Layer 2 of a small transformer language model trained on English Wikipedia (9 layers, counted from 0, width 128).
A neuron adds its activation times its output weights to the MLP's output. To switch it off is to set its activation to zero at one token and run the rest of the model.

Output weights of the MLP neurons that the questions are about. A number n stands for (n - 500) times 0.00049.
n19: 450 579 510 483 444 381 532 513 490 601 627 320 475 643 496 323 782 569 519 497 510 640 601 418 639 624 545 426 434 450 490 783 565 472 410 603 432 616 665 557 595 468 484 569 634 526 403 390 476 538 507 521 599 462 322 420 384 533 513 708 469 299 532 479 646 550 437 367 520 789 305 389 477 555 511 586 417 542 530 373 694 447 604 383 364 256 395 478 341 458 497 420 547 445 515 588 551 321 694 341 406 380 450 665 553 352 713 716 607 417 537 388 536 570 500 302 451 373 411 448 656 602 427 559 176 653 468 408
n62: 292 459 587 506 520 600 408 307 664 466 530 473 257 417 345 542 497 379 419 660 459 404 510 391 482 625 669 512 336 467 648 463 533 557 260 419 360 516 522 507 653 480 542 410 516 541 397 401 423 556 532 452 561 645 534 473 524 634 510 420 546 494 490 394 476 529 446 601 378 446 346 322 566 354 579 494 566 682 786 396 503 415 535 724 513 399 367 635 414 497 451 564 633 613 366 713 623 422 536 537 497 529 500 387 576 334 432 442 689 374 200 407 446 551 527 614 521 616 364 724 639 549 497 412 643 616 732 471
n76: 607 567 506 362 489 586 536 469 483 449 549 413 351 475 527 429 583 417 461 648 535 640 630 477 451 458 619 688 552 625 560 506 301 494 557 651 553 361 443 604 440 454 317 693 591 503 520 458 520 426 524 208 463 539 529 500 524 436 627 445 545 550 466 655 548 453 428 444 487 556 419 420 500 497 391 557 292 486 485 542 307 538 555 524 592 643 332 439 528 455 492 610 652 590 590 541 560 553 731 526 511 467 541 469 565 513 372 279 576 405 443 431 524 519 314 581 457 583 368 489 413 482 554 344 637 520 373 462
n77: 483 388 453 620 557 500 369 479 535 446 521 590 562 324 488 602 450 571 474 601 500 550 542 606 422 520 540 467 494 635 696 509 446 440 597 465 709 758 560 506 536 532 362 533 514 438 608 527 589 466 533 673 585 486 488 512 410 397 533 408 403 563 465 469 403 475 590 674 492 457 458 707 617 451 476 356 389 520 562 432 578 579 697 455 508 685 450 448 543 667 382 376 380 448 400 606 621 294 525 477 388 429 525 439 364 440 433 483 486 532 398 420 688 404 527 394 290 573 563 468 573 573 429 473 428 438 554 525
n78: 414 423 569 452 260 673 566 378 568 413 399 445 386 661 473 435 521 645 455 444 436 528 270 629 529 610 429 484 579 567 462 343 416 629 479 420 380 363 313 387 484 580 377 694 669 695 372 487 346 532 661 592 183 603 562 619 500 715 479 595 489 421 489 621 513 593 431 459 621 929 451 651 486 482 308 476 575 660 310 300 636 429 341 511 228 680 451 615 479 560 605 349 350 511 428 559 379 598 437 533 593 459 603 543 486 370 621 559 571 477 397 391 653 620 395 602 525 454 575 497 555 471 471 697 284 573 522 411
n84: 474 469 513 456 366 640 488 538 374 500 520 414 433 547 509 539 505 463 338 615 556 419 452 439 373 422 357 376 478 563 448 442 425 773 497 694 553 575 423 544 642 605 465 483 313 462 440 429 669 419 510 531 638 627 547 467 494 561 526 495 736 622 690 619 561 460 359 473 472 541 559 531 446 524 517 619 437 475 636 470 505 495 605 623 473 562 455 439 508 520 396 495 332 598 563 492 589 622 585 394 535 560 458 440 374 485 397 413 532 399 336 402 461 373 380 567 534 480 324 454 592 480 495 593 593 405 545 512
n122: 571 715 545 532 583 556 553 480 583 514 452 525 607 462 633 503 512 570 525 407 523 340 430 475 472 594 634 475 478 500 376 469 539 561 488 447 489 554 788 469 576 556 414 254 645 494 485 454 512 488 620 576 421 439 578 664 307 529 536 393 610 281 612 503 338 717 438 358 543 408 515 439 547 549 440 465 426 618 447 562 456 433 571 323 407 547 524 572 409 457 497 607 339 539 380 536 445 745 437 650 534 506 497 456 541 447 572 315 506 611 485 654 535 497 594 573 427 399 602 480 462 430 736 410 581 217 207 459
n155: 504 326 471 483 343 688 604 664 623 284 397 633 661 571 495 563 546 550 453 555 741 567 500 634 682 436 560 519 531 280 881 655 299 413 409 296 504 398 315 120 427 750 370 468 865 345 375 621 530 383 604 665 616 427 287 369 500 578 694 572 379 472 553 500 624 433 606 539 508 590 483 639 533 409 383 421 495 504 340 329 398 455 828 732 759 537 492 565 189 345 585 616 250 362 385 496 638 538 475 478 532 496 450 360 693 531 389 352 496 576 741 676 286 475 99 694 585 385 426 581 575 532 678 339 533 157 608 458
n170: 324 448 497 551 562 423 360 438 500 586 662 404 591 443 584 509 409 604 367 445 403 551 543 500 500 570 479 384 479 762 338 599 410 544 594 629 635 593 534 488 631 411 623 626 557 456 656 654 754 503 590 427 432 462 615 349 290 581 466 554 535 508 405 450 534 685 503 529 500 520 480 475 545 512 488 539 562 605 484 576 473 464 443 398 414 394 368 440 368 464 601 565 485 581 428 363 456 408 373 617 505 585 534 533 366 500 602 494 629 565 446 550 492 348 496 309 466 338 693 514 566 462 426 318 312 482 457 641
n184: 483 319 383 592 607 767 427 405 257 652 591 419 578 427 675 536 460 457 407 412 429 590 496 511 406 514 620 368 601 420 427 542 622 441 972 423 539 622 493 616 570 549 569 385 597 623 332 446 528 318 467 642 643 388 458 400 251 331 450 452 431 535 336 558 380 710 507 604 523 540 306 620 487 651 693 507 442 510 612 405 525 729 490 464 456 510 383 629 531 374 432 506 323 518 423 540 362 440 591 345 458 493 470 699 614 566 525 477 418 506 493 587 350 523 588 539 625 519 435 455 637 396 397 428 451 715 618 451
n232: 429 604 652 570 620 345 576 367 457 503 449 544 674 559 278 553 434 567 547 618 529 414 481 686 402 637 628 412 534 534 687 575 545 596 346 519 431 557 474 635 421 512 400 651 441 532 521 466 352 561 409 655 534 521 560 355 371 556 431 415 368 489 528 402 423 518 637 434 335 450 621 442 450 454 561 412 674 528 393 432 472 424 253 387 593 632 434 566 506 486 304 477 319 585 575 521 503 434 557 648 643 305 562 552 436 559 648 563 368 676 568 472 532 603 586 477 435 489 617 356 654 508 220 442 574 547 430 544
n252: 542 356 477 449 597 487 476 549 389 606 537 775 397 394 620 423 684 545 515 411 582 487 521 349 470 662 480 506 201 427 416 775 539 574 447 415 497 516 462 483 441 621 485 458 584 399 463 630 617 377 516 329 497 444 623 426 381 534 549 534 450 524 433 626 464 293 453 396 437 381 391 578 456 330 334 386 490 679 322 570 437 576 700 367 559 541 386 643 344 594 673 396 475 677 493 399 736 406 484 446 472 362 497 469 683 621 732 640 536 700 353 572 551 618 777 544 521 314 481 450 684 442 413 582 511 459 365 535
n297: 436 541 565 488 683 427 511 550 561 392 447 435 766 462 461 646 435 532 547 312 520 562 645 534 525 554 570 448 534 293 594 612 527 533 357 488 500 428 405 416 438 482 301 430 524 368 430 579 439 448 733 572 559 494 531 427 401 500 467 654 679 461 522 551 484 632 543 435 386 360 566 569 451 482 475 393 354 488 381 458 571 494 532 618 533 514 530 571 482 426 631 411 510 716 281 447 796 174 330 441 554 526 416 500 491 563 472 408 328 427 523 582 564 616 533 676 659 550 468 574 370 514 570 506 487 643 503 621
n305: 464 471 555 446 531 437 437 607 598 532 365 366 816 452 347 530 524 432 576 537 474 554 461 545 437 423 537 522 269 462 500 430 398 274 525 647 611 657 622 430 233 437 554 644 600 426 431 550 538 519 458 654 564 494 404 513 513 554 509 365 462 405 585 599 444 549 599 506 447 406 488 447 464 566 458 539 641 408 432 471 508 554 294 628 472 500 543 436 416 400 718 563 526 114 546 655 546 546 439 535 415 482 434 479 559 511 686 482 509 344 410 458 574 485 278 762 370 649 589 626 500 391 475 580 669 362 467 478
n307: 506 575 534 539 497 535 549 529 478 583 497 506 402 503 604 427 779 549 414 375 387 274 586 562 622 500 453 353 427 423 469 377 413 652 452 565 577 575 428 477 402 570 408 421 445 575 541 400 277 494 470 539 597 466 286 650 483 792 512 552 497 480 612 283 330 626 223 545 661 588 512 515 353 402 484 651 636 571 562 425 460 401 414 537 577 497 411 642 387 506 559 474 443 480 661 361 483 552 528 600 503 682 661 532 602 592 484 565 232 617 451 637 563 536 500 361 536 471 500 636 665 520 487 518 371 536 470 435
n309: 414 421 437 720 482 566 476 525 539 600 554 431 598 699 604 648 437 592 489 401 539 491 605 460 405 444 503 434 422 285 666 400 363 349 556 506 281 459 562 313 563 509 489 401 477 450 509 506 515 550 749 695 563 345 503 473 475 490 491 478 426 698 503 568 407 454 392 532 469 199 594 612 444 761 469 475 577 440 642 579 452 523 500 428 428 424 633 459 500 572 622 426 413 440 525 526 704 561 506 231 464 571 500 503 520 500 518 431 438 374 585 487 593 398 528 477 573 690 376 544 452 590 509 393 533 540 500 479

Each question names a token from some text and the token that comes next. It shows the activations a of the neurons there, in the order above. A number n stands for (n - 500) times 0.046.

Then comes g, the gradient of the next token's log-probability with respect to the MLP's output, scaled to length 1. A neuron's effect is roughly proportional to its activation times (output weights . g). A number n stands for (n - 500) times 0.0008.

" who", then " was"
a: 501 500 503 504 458 471 498 502 476 501 548 493 500 506 446 514
g: 472 330 464 571 446 576 533 425 418 595 374 410 507 555 493 513 464 439 605 612 419 308 481 544 335 514 701 352 490 512 546 527 548 589 885 479 546 489 444 547 283 353 247 600 447 584 436 901 692 459 460 613 360 634 539 381 419 337 452 562 624 406 277 509 552 623 479 643 481 565 542 438 446 752 423 532 211 602 690 457 362 370 406 526 486 571 595 379 489 361 476 463 601 522 419 442 469 305 520 742 496 515 518 420 548 578 495 462 738 547 441 550 458 492 566 526 521 413 558 475 569 413 560 528 593 510 459 478
Which neuron, switched off, raises the next token's probability most? n170

"en", then "ues"
a: 497 472 502 504 498 474 399 499 498 497 502 501 493 498 493 500
g: 520 337 553 672 689 643 708 491 467 430 396 553 454 689 544 509 529 423 386 642 648 447 348 759 300 506 590 466 393 329 429 420 246 546 414 512 474 481 467 602 632 537 485 520 612 430 404 419 314 540 294 425 620 420 410 656 573 648 420 609 561 607 611 448 590 380 565 496 539 414 553 479 645 459 568 406 511 340 745 260 588 415 381 608 431 364 560 360 473 613 588 468 416 210 676 581 556 608 519 426 413 572 471 482 450 510 346 626 683 602 464 484 535 586 454 733 532 521 533 552 462 514 477 337 427 455 504 275
Switching off which neuron hurts the next token most? n122

")\n", then "A"
a: 516 510 499 500 509 490 501 535 501 505 500 497 515 506 462 498
g: 605 381 496 496 580 523 380 656 448 230 309 474 590 266 666 543 554 558 429 594 629 434 407 518 768 547 396 522 428 674 431 602 476 619 468 518 452 480 407 385 415 695 612 619 513 552 375 520 549 533 605 566 369 445 521 347 516 470 549 507 540 423 456 509 386 574 638 548 730 396 590 511 505 520 609 541 393 521 448 454 305 390 653 631 524 602 485 325 210 515 554 612 284 441 670 671 481 299 623 430 553 476 515 485 423 504 696 560 370 600 462 586 477 490 636 581 407 215 338 538 385 428 575 490 401 392 762 439
Switching off which neuron hurts the next token most? n155

"u", then "er"
a: 543 463 497 496 508 484 499 494 498 518 499 504 506 500 504 507
g: 330 450 463 432 334 483 458 504 619 674 271 583 477 343 616 380 518 607 439 367 638 766 670 627 396 523 663 495 617 336 445 393 583 562 373 393 499 489 456 526 569 626 506 477 523 483 401 343 309 535 505 636 517 487 358 653 515 475 448 299 447 602 761 546 403 655 534 600 571 559 535 503 566 617 584 614 299 388 576 585 499 402 420 510 471 518 439 514 331 300 624 584 418 482 348 454 650 488 554 626 378 559 271 376 723 441 742 522 463 438 473 390 465 483 758 374 446 415 457 525 701 354 578 638 534 439 551 470
Switching off which neuron hurts the next token most? n19

"/", then "TC"
a: 497 495 500 502 509 494 501 510 490 498 521 503 450 503 504 499
g: 585 557 428 658 453 418 634 368 583 575 415 621 257 422 458 507 401 560 366 738 359 622 575 435 602 566 441 428 381 637 404 644 370 471 522 423 527 433 552 499 398 608 610 621 687 325 486 661 567 466 419 432 652 430 518 504 568 446 552 608 666 359 335 457 582 413 514 409 372 266 594 535 537 439 521 649 419 395 486 555 316 473 512 464 473 369 500 766 470 447 259 558 383 501 493 413 313 467 577 336 395 401 620 684 529 486 718 586 525 812 703 406 373 560 544 410 498 534 598 491 503 417 570 656 354 564 377 637
Switching off which neuron hurts the next token most? n297

"am", then "s"
a: 530 466 499 489 501 490 505 497 493 492 511 501 504 506 500 498
g: 616 469 483 356 321 630 375 677 623 382 416 470 429 557 691 312 231 526 567 466 565 253 509 518 247 580 653 478 592 511 599 535 462 639 419 424 592 433 460 535 577 474 341 602 656 571 461 382 400 548 517 538 510 283 592 617 510 424 556 443 611 399 410 489 456 522 528 351 297 584 431 120 733 474 586 321 430 521 408 606 536 591 518 560 601 588 682 587 508 652 432 405 377 496 607 444 544 496 367 411 710 461 727 604 644 544 438 609 587 530 527 488 610 332 610 502 443 533 633 407 467 459 504 414 615 375 522 422
Which neuron, switched off, raises the next token's probability most? n19

",", then " she"
a: 499 500 502 503 504 500 497 500 478 499 527 487 505 493 498 495
g: 550 498 515 432 931 574 701 298 508 484 378 507 496 539 364 596 483 258 541 573 512 371 556 740 639 601 520 331 512 519 555 779 736 547 422 531 349 283 571 433 500 449 639 426 569 613 429 660 732 521 594 501 482 528 439 281 390 378 464 651 496 530 404 544 499 487 448 385 433 477 335 398 562 360 561 502 693 516 561 594 577 431 370 375 524 455 377 543 727 280 517 653 380 417 480 582 559 496 561 567 369 346 448 483 512 400 564 444 424 514 506 511 447 617 403 398 520 563 611 520 438 481 521 471 552 342 621 341
Switching off which neuron hurts the next token most? n232

" road", then "\n"
a: 503 505 502 386 506 485 492 495 509 497 506 500 485 498 495 501
g: 530 289 440 471 509 396 583 451 488 727 431 567 568 612 499 680 609 336 484 451 406 441 580 531 554 408 325 629 213 496 620 478 518 482 408 411 419 214 464 460 292 506 718 510 497 615 620 820 712 587 445 373 566 571 397 376 583 504 550 518 494 424 671 427 484 578 390 572 577 398 494 565 412 630 418 570 685 394 430 566 378 353 519 397 460 526 340 458 603 449 524 550 750 509 516 506 604 539 412 558 360 461 627 224 419 636 479 539 484 511 592 520 395 561 592 474 395 409 575 378 333 599 358 447 622 607 726 608
Switching off which neuron hurts the next token most? n77

"uff", then "ered"
a: 495 507 496 511 500 501 476 495 501 502 504 479 500 573 504 514
g: 573 587 574 472 448 451 398 312 576 518 712 396 645 589 487 572 553 550 639 551 430 507 401 558 567 324 640 333 581 511 490 429 393 730 457 558 560 440 545 350 532 488 493 462 472 394 410 664 539 573 404 493 601 355 634 584 444 622 501 321 520 470 435 602 603 591 220 456 493 479 590 178 627 675 356 322 555 591 463 534 551 272 523 689 373 412 320 499 496 445 342 485 540 581 440 461 451 586 750 659 471 666 472 462 538 517 416 582 643 492 678 560 305 312 556 211 443 462 574 576 422 385 689 485 602 547 498 404
Switching off which neuron hurts the next token most? n252

"aces", then " in"
a: 530 496 506 515 454 503 502 498 507 291 487 487 487 530 495 506
g: 656 549 480 616 584 533 304 549 592 384 467 622 473 546 273 532 589 655 447 460 551 647 597 252 364 543 522 453 633 521 460 692 457 644 246 426 498 488 347 358 341 406 562 468 401 484 540 532 268 529 324 534 511 709 612 444 436 615 590 555 525 459 482 506 498 705 487 406 550 452 484 563 461 329 312 625 466 530 520 612 401 437 449 671 546 615 611 519 485 484 411 593 601 389 223 488 719 485 460 648 512 567 559 361 543 463 670 581 109 408 533 478 368 438 631 575 403 580 520 533 620 621 399 295 485 548 608 515
Switching off which neuron hurts the next token most? n184

"ance", then ","
a: 495 456 521 491 500 490 499 500 504 507 513 507 495 497 506 494
g: 635 577 318 408 385 437 523 525 252 507 361 591 647 585 533 544 499 444 432 395 460 641 538 523 608 567 452 550 358 796 446 501 405 638 557 519 546 280 520 470 281 656 532 420 246 608 429 645 578 381 623 655 661 405 400 540 470 444 658 476 397 636 481 548 576 590 442 490 488 439 650 664 444 491 275 413 463 673 590 527 632 461 409 473 345 435 523 519 441 433 581 559 674 440 587 450 434 480 601 241 570 657 548 322 465 468 324 321 515 627 474 526 742 451 321 328 445 420 553 533 492 655 478 650 636 425 377 598
Switching off which neuron hurts the next token most? n62

"In", then " December"
a: 523 536 499 501 499 499 499 493 510 495 519 496 488 497 505 504
g: 663 378 583 570 727 442 522 364 436 395 452 522 527 380 708 576 607 333 515 362 442 525 510 762 328 529 749 540 403 378 277 530 532 408 534 648 505 516 316 561 513 600 405 509 646 311 547 771 387 533 480 429 454 470 578 548 374 468 576 542 692 355 396 541 336 526 363 521 546 497 592 708 712 527 389 551 437 548 301 372 500 588 418 309 325 569 451 603 560 530 421 476 639 375 527 475 483 435 508 484 308 563 484 579 326 586 614 493 276 574 393 515 589 462 504 642 496 337 650 639 633 413 533 452 544 680 474 452
Which neuron, switched off, raises the next token's probability most? n62

" sign", then "als"
a: 491 470 596 498 501 490 501 510 502 501 496 493 503 500 495 511
g: 651 317 484 501 287 237 605 487 419 364 361 718 415 510 444 495 448 511 480 681 389 535 402 579 712 212 463 694 548 632 303 322 713 608 446 616 731 477 489 459 535 563 452 413 585 640 477 589 659 425 461 469 492 463 451 465 487 629 737 722 468 454 290 532 362 573 618 309 601 472 375 612 332 614 646 537 493 520 569 292 554 458 587 370 458 464 378 428 588 448 562 578 551 461 538 293 494 550 408 474 418 645 478 611 446 552 410 480 527 667 469 384 550 565 473 461 346 383 502 573 677 514 612 461 505 455 601 466
Switching off which neuron hurts the next token most? n62

"ers", then "e"
a: 523 511 499 492 500 502 501 505 501 484 500 507 500 497 502 507
g: 649 521 618 589 450 657 499 548 540 404 498 557 549 391 496 664 545 545 485 565 550 597 498 409 496 360 717 640 602 488 488 709 479 507 570 881 453 494 670 516 620 564 565 694 425 534 477 317 556 330 336 479 536 397 581 682 570 427 476 177 202 292 323 435 539 450 578 530 384 463 493 494 432 527 396 572 388 590 415 518 495 518 573 659 277 463 454 564 236 396 564 398 356 566 429 398 709 413 385 478 493 567 470 485 568 283 554 515 414 605 526 493 459 539 427 719 439 460 443 460 585 358 655 442 409 500 540 605
Which neuron, switched off, raises the next token's probability most? n184

" cent", then "ur"
a: 498 476 644 496 482 503 500 521 504 500 498 496 497 500 499 501
g: 353 672 349 230 635 588 451 609 375 477 369 569 432 346 465 460 683 484 611 435 462 522 670 432 364 435 538 461 645 498 562 590 612 437 445 378 431 664 353 392 667 488 488 613 424 414 614 602 558 337 689 533 492 435 608 563 725 474 540 509 381 345 572 558 648 582 489 486 752 486 421 348 448 598 426 738 514 544 267 455 570 651 442 536 603 450 420 546 217 540 457 604 580 429 339 408 481 252 394 515 297 535 431 484 582 415 379 493 491 614 509 378 689 545 491 440 563 581 434 515 523 569 323 661 525 704 479 600
Switching off which neuron hurts the next token most? n76

" t", then "orn"
a: 524 501 496 500 464 499 485 494 493 492 530 487 459 502 503 541
g: 311 500 489 764 450 452 466 495 508 394 361 772 569 406 513 742 375 500 616 505 489 409 477 496 273 495 537 415 573 509 577 583 461 449 540 568 427 411 503 429 535 496 299 415 394 695 617 428 487 303 501 568 494 587 356 357 438 433 630 506 439 398 525 493 426 623 406 498 544 389 468 396 613 426 498 544 485 662 522 351 625 579 623 346 416 541 624 489 450 533 435 611 546 432 618 580 792 243 582 517 428 441 620 562 588 395 678 231 644 430 605 625 449 343 487 402 533 525 688 407 473 834 533 687 393 401 543 411
Which neuron, switched off, raises the next token's probability most? n297

"h", then "il"
a: 499 436 498 496 497 500 504 500 563 503 516 494 503 506 499 507
g: 400 379 467 441 561 525 483 573 618 449 491 424 310 700 513 395 497 436 519 596 207 623 462 499 541 759 535 389 579 598 479 447 594 327 642 457 564 243 335 565 543 522 373 393 509 645 666 560 404 597 642 440 542 647 576 567 558 609 668 620 575 339 265 492 608 425 373 646 457 528 404 674 447 292 682 498 411 532 355 570 617 582 420 430 448 368 436 613 668 508 566 775 560 460 376 389 464 467 313 617 556 626 568 572 617 457 543 458 498 592 565 345 424 455 463 385 481 584 603 544 465 603 469 325 412 420 275 341
Switching off which neuron hurts the next token most? n170

"aced", then " at"
a: 502 495 501 416 503 502 515 497 510 506 499 504 504 501 503 506
g: 500 590 700 404 561 473 483 413 655 500 521 492 453 651 541 591 605 479 521 454 419 439 527 429 386 612 458 278 487 530 496 701 475 451 409 784 593 396 525 571 336 436 693 486 304 764 389 434 645 510 410 387 622 551 436 492 286 317 409 527 460 522 343 463 507 432 210 305 642 359 530 437 595 443 575 561 473 437 652 642 511 215 556 405 345 536 346 521 555 521 406 672 812 517 380 454 540 453 478 448 429 511 489 405 540 458 607 583 609 458 735 573 308 436 651 591 628 477 449 511 456 583 512 627 532 502 633 458
Switching off which neuron hurts the next token most? n77

" stat", then "ue"
a: 498 480 500 501 322 499 500 500 500 502 480 496 495 496 501 488
g: 380 503 405 546 548 443 613 459 333 469 433 501 293 521 374 717 500 456 646 359 420 357 524 556 547 588 687 339 494 474 497 571 369 435 377 563 553 542 464 630 474 593 626 473 425 493 599 597 632 538 496 585 579 427 422 325 768 462 578 438 630 576 604 282 510 549 94 567 540 530 521 233 406 446 501 670 536 431 457 438 489 648 508 385 499 590 620 408 560 458 507 395 552 534 277 436 559 587 536 560 471 613 402 440 579 533 464 664 272 611 584 299 377 459 670 567 591 743 542 206 530 527 559 647 518 441 456 590
Switching off which neuron hurts the next token most? n78

" St", then "age"
a: 511 507 498 503 501 484 509 514 476 498 497 500 500 525 496 499
g: 498 416 531 602 604 562 475 483 583 596 444 607 588 531 562 548 636 562 303 515 495 483 301 463 583 353 557 399 485 694 332 479 385 334 639 496 579 706 585 496 441 475 392 571 469 519 571 512 485 353 438 641 379 370 367 523 565 656 664 417 408 494 479 358 479 283 510 633 591 574 687 374 415 570 393 594 549 340 401 494 568 828 461 509 325 537 557 657 607 653 581 460 421 538 696 642 648 345 347 569 504 459 304 669 333 431 390 505 463 578 220 559 454 632 447 594 425 482 577 544 299 547 281 441 577 605 460 344
Switching off which neuron hurts the next token most? n305

".\n\n", then "C"
a: 524 500 501 500 505 502 502 975 504 497 537 500 500 501 503 471
g: 624 657 578 403 337 353 641 616 362 453 489 221 440 296 474 491 753 439 632 611 763 447 448 330 597 529 456 569 533 486 472 275 341 613 467 361 549 529 406 428 389 630 584 451 486 416 363 482 591 744 590 530 433 535 583 510 611 351 459 492 594 436 676 564 339 551 415 720 458 333 351 545 371 669 528 471 609 525 643 399 399 449 577 497 565 690 575 485 543 453 527 400 396 524 621 671 506 486 673 489 610 274 422 548 509 254 515 538 364 533 514 618 285 533 418 572 359 530 378 607 488 525 509 463 641 561 469 543
Switching off which neuron hurts the next token most? n155

" Other", then " d"
a: 502 498 505 471 495 508 498 509 509 496 557 498 506 497 496 514
g: 615 480 577 418 422 506 635 544 571 733 463 576 651 233 511 514 475 612 279 485 499 454 691 394 680 443 353 441 619 741 475 628 381 464 533 672 438 551 754 565 421 423 457 333 343 113 637 618 447 329 485 285 434 453 424 478 398 468 477 561 516 517 471 462 550 673 426 476 556 563 431 472 482 528 378 615 651 443 538 468 407 549 602 401 557 495 360 394 514 378 586 497 551 593 546 552 490 389 290 489 652 487 360 579 640 459 554 705 589 474 454 371 565 539 364 301 624 605 472 664 560 397 411 423 666 513 625 429
Which neuron, switched off, raises the next token's probability most? n232

"ested", then " that"
a: 506 439 502 474 502 495 511 495 510 503 499 372 498 503 487 501
g: 574 490 671 507 443 276 560 214 440 496 720 504 598 452 564 463 317 467 614 270 413 469 550 657 392 614 490 350 528 577 396 536 315 288 396 576 466 489 553 347 524 686 653 543 502 619 597 369 659 414 425 578 481 515 775 583 446 268 618 596 315 517 663 445 496 311 529 639 396 580 726 429 442 553 626 397 627 389 520 600 612 501 436 436 632 408 527 554 559 436 621 626 489 616 482 373 440 658 400 480 584 636 491 361 562 411 660 574 471 442 318 480 561 351 461 412 459 460 642 459 500 491 458 574 474 482 252 595
Switching off which neuron hurts the next token most? n62

"an", then " Franc"
a: 505 475 497 499 494 484 503 501 499 497 511 497 499 496 497 530
g: 398 607 509 434 426 379 658 528 682 507 422 392 360 472 516 562 643 423 428 353 529 501 502 564 439 442 531 382 538 544 529 685 362 356 531 483 311 523 674 433 614 447 391 422 369 485 592 516 501 409 637 463 418 549 655 497 387 458 569 623 532 568 399 483 539 429 556 412 414 449 414 382 677 655 745 805 476 519 520 553 302 440 326 364 571 488 706 548 742 346 506 640 598 287 591 422 471 450 377 296 411 703 452 558 497 558 671 523 491 363 758 361 507 442 484 558 408 470 577 453 630 670 340 398 753 428 419 559
Switching off which neuron hurts the next token most? n309

" has", then " been"
a: 596 490 500 503 493 497 490 502 443 497 545 491 502 503 491 498
g: 725 475 470 364 382 537 489 156 462 666 546 608 480 502 523 482 623 511 480 652 406 516 357 519 546 513 475 509 556 447 548 444 440 394 607 436 651 534 554 517 520 406 279 363 590 493 490 560 551 456 324 472 471 384 656 359 551 484 559 740 614 504 466 539 510 599 617 581 469 622 645 403 265 488 678 524 437 373 321 501 376 546 592 582 405 390 374 307 522 570 553 513 468 597 407 689 660 449 315 205 568 518 421 591 573 481 456 423 707 588 505 633 475 329 713 453 612 552 393 503 640 615 690 498 361 247 576 391
Which neuron, switched off, raises the next token's probability most? n232

"2", then ":"
a: 493 490 498 506 509 493 501 510 490 501 497 471 503 504 500 510
g: 605 440 478 614 578 635 677 625 444 461 363 447 369 671 489 290 515 288 537 424 526 434 617 423 444 564 296 465 368 700 331 528 553 587 378 402 327 365 451 686 478 344 694 601 443 588 467 679 435 420 267 485 307 460 665 443 648 554 498 560 581 371 556 342 588 351 430 521 672 652 375 321 626 529 716 512 316 522 471 630 450 548 477 501 419 374 538 451 512 590 456 435 632 402 708 582 490 478 405 681 521 561 603 543 464 459 431 494 500 552 432 423 673 559 540 347 316 483 482 732 445 607 444 418 612 597 678 443
Which neuron, switched off, raises the next token's probability most? n155

"ñ", then "o"
a: 515 491 498 501 521 519 504 501 503 502 504 500 493 541 500 512
g: 457 581 374 556 504 447 470 402 457 617 748 470 242 376 342 506 471 603 622 405 472 457 439 556 475 343 519 608 366 637 577 578 521 578 482 490 491 473 548 685 654 544 507 689 560 656 414 670 469 594 564 259 462 363 593 420 367 598 703 495 492 467 471 568 586 578 328 419 526 650 585 610 651 399 686 435 592 489 387 603 495 433 288 445 410 498 618 574 465 483 367 453 570 613 451 535 346 416 488 634 461 568 423 595 549 754 511 558 286 508 481 352 469 352 424 529 562 544 228 398 84 649 525 530 546 439 489 556
Which neuron, switched off, raises the next token's probability most? n305

" and", then " A"
a: 500 500 501 491 510 491 497 512 493 502 502 558 495 504 497 507
g: 597 439 484 550 457 473 368 464 714 341 428 434 572 406 658 513 457 319 509 512 562 431 521 447 489 447 722 534 549 483 537 511 658 624 449 525 731 405 216 573 560 291 744 562 452 680 462 411 702 621 519 450 578 519 605 562 423 616 366 473 436 568 530 461 395 494 676 384 463 392 599 437 484 402 673 390 386 532 414 279 490 540 460 647 532 458 628 349 519 403 352 631 452 482 199 604 293 388 496 455 556 496 380 634 348 557 542 573 535 312 456 599 537 246 644 510 536 542 550 659 461 584 600 587 639 494 296 648
Which neuron, switched off, raises the next token's probability most? n252

" inter", then "view"
a: 503 487 499 498 482 483 499 500 493 669 510 502 272 511 504 576
g: 588 502 203 518 709 415 418 448 385 379 537 642 483 434 523 541 517 331 532 487 266 622 434 543 458 466 667 566 508 657 451 584 447 611 566 474 580 476 257 478 317 577 412 270 588 512 534 605 414 406 476 668 541 286 618 369 564 534 456 588 396 519 549 616 434 432 486 476 450 653 796 298 509 573 669 332 628 402 486 452 492 426 505 558 398 539 463 491 342 523 409 434 526 521 486 616 408 613 528 664 643 559 378 448 561 619 556 463 660 639 640 411 570 823 490 430 343 414 453 502 549 317 727 408 508 435 328 587
Which neuron, switched off, raises the next token's probability most? n309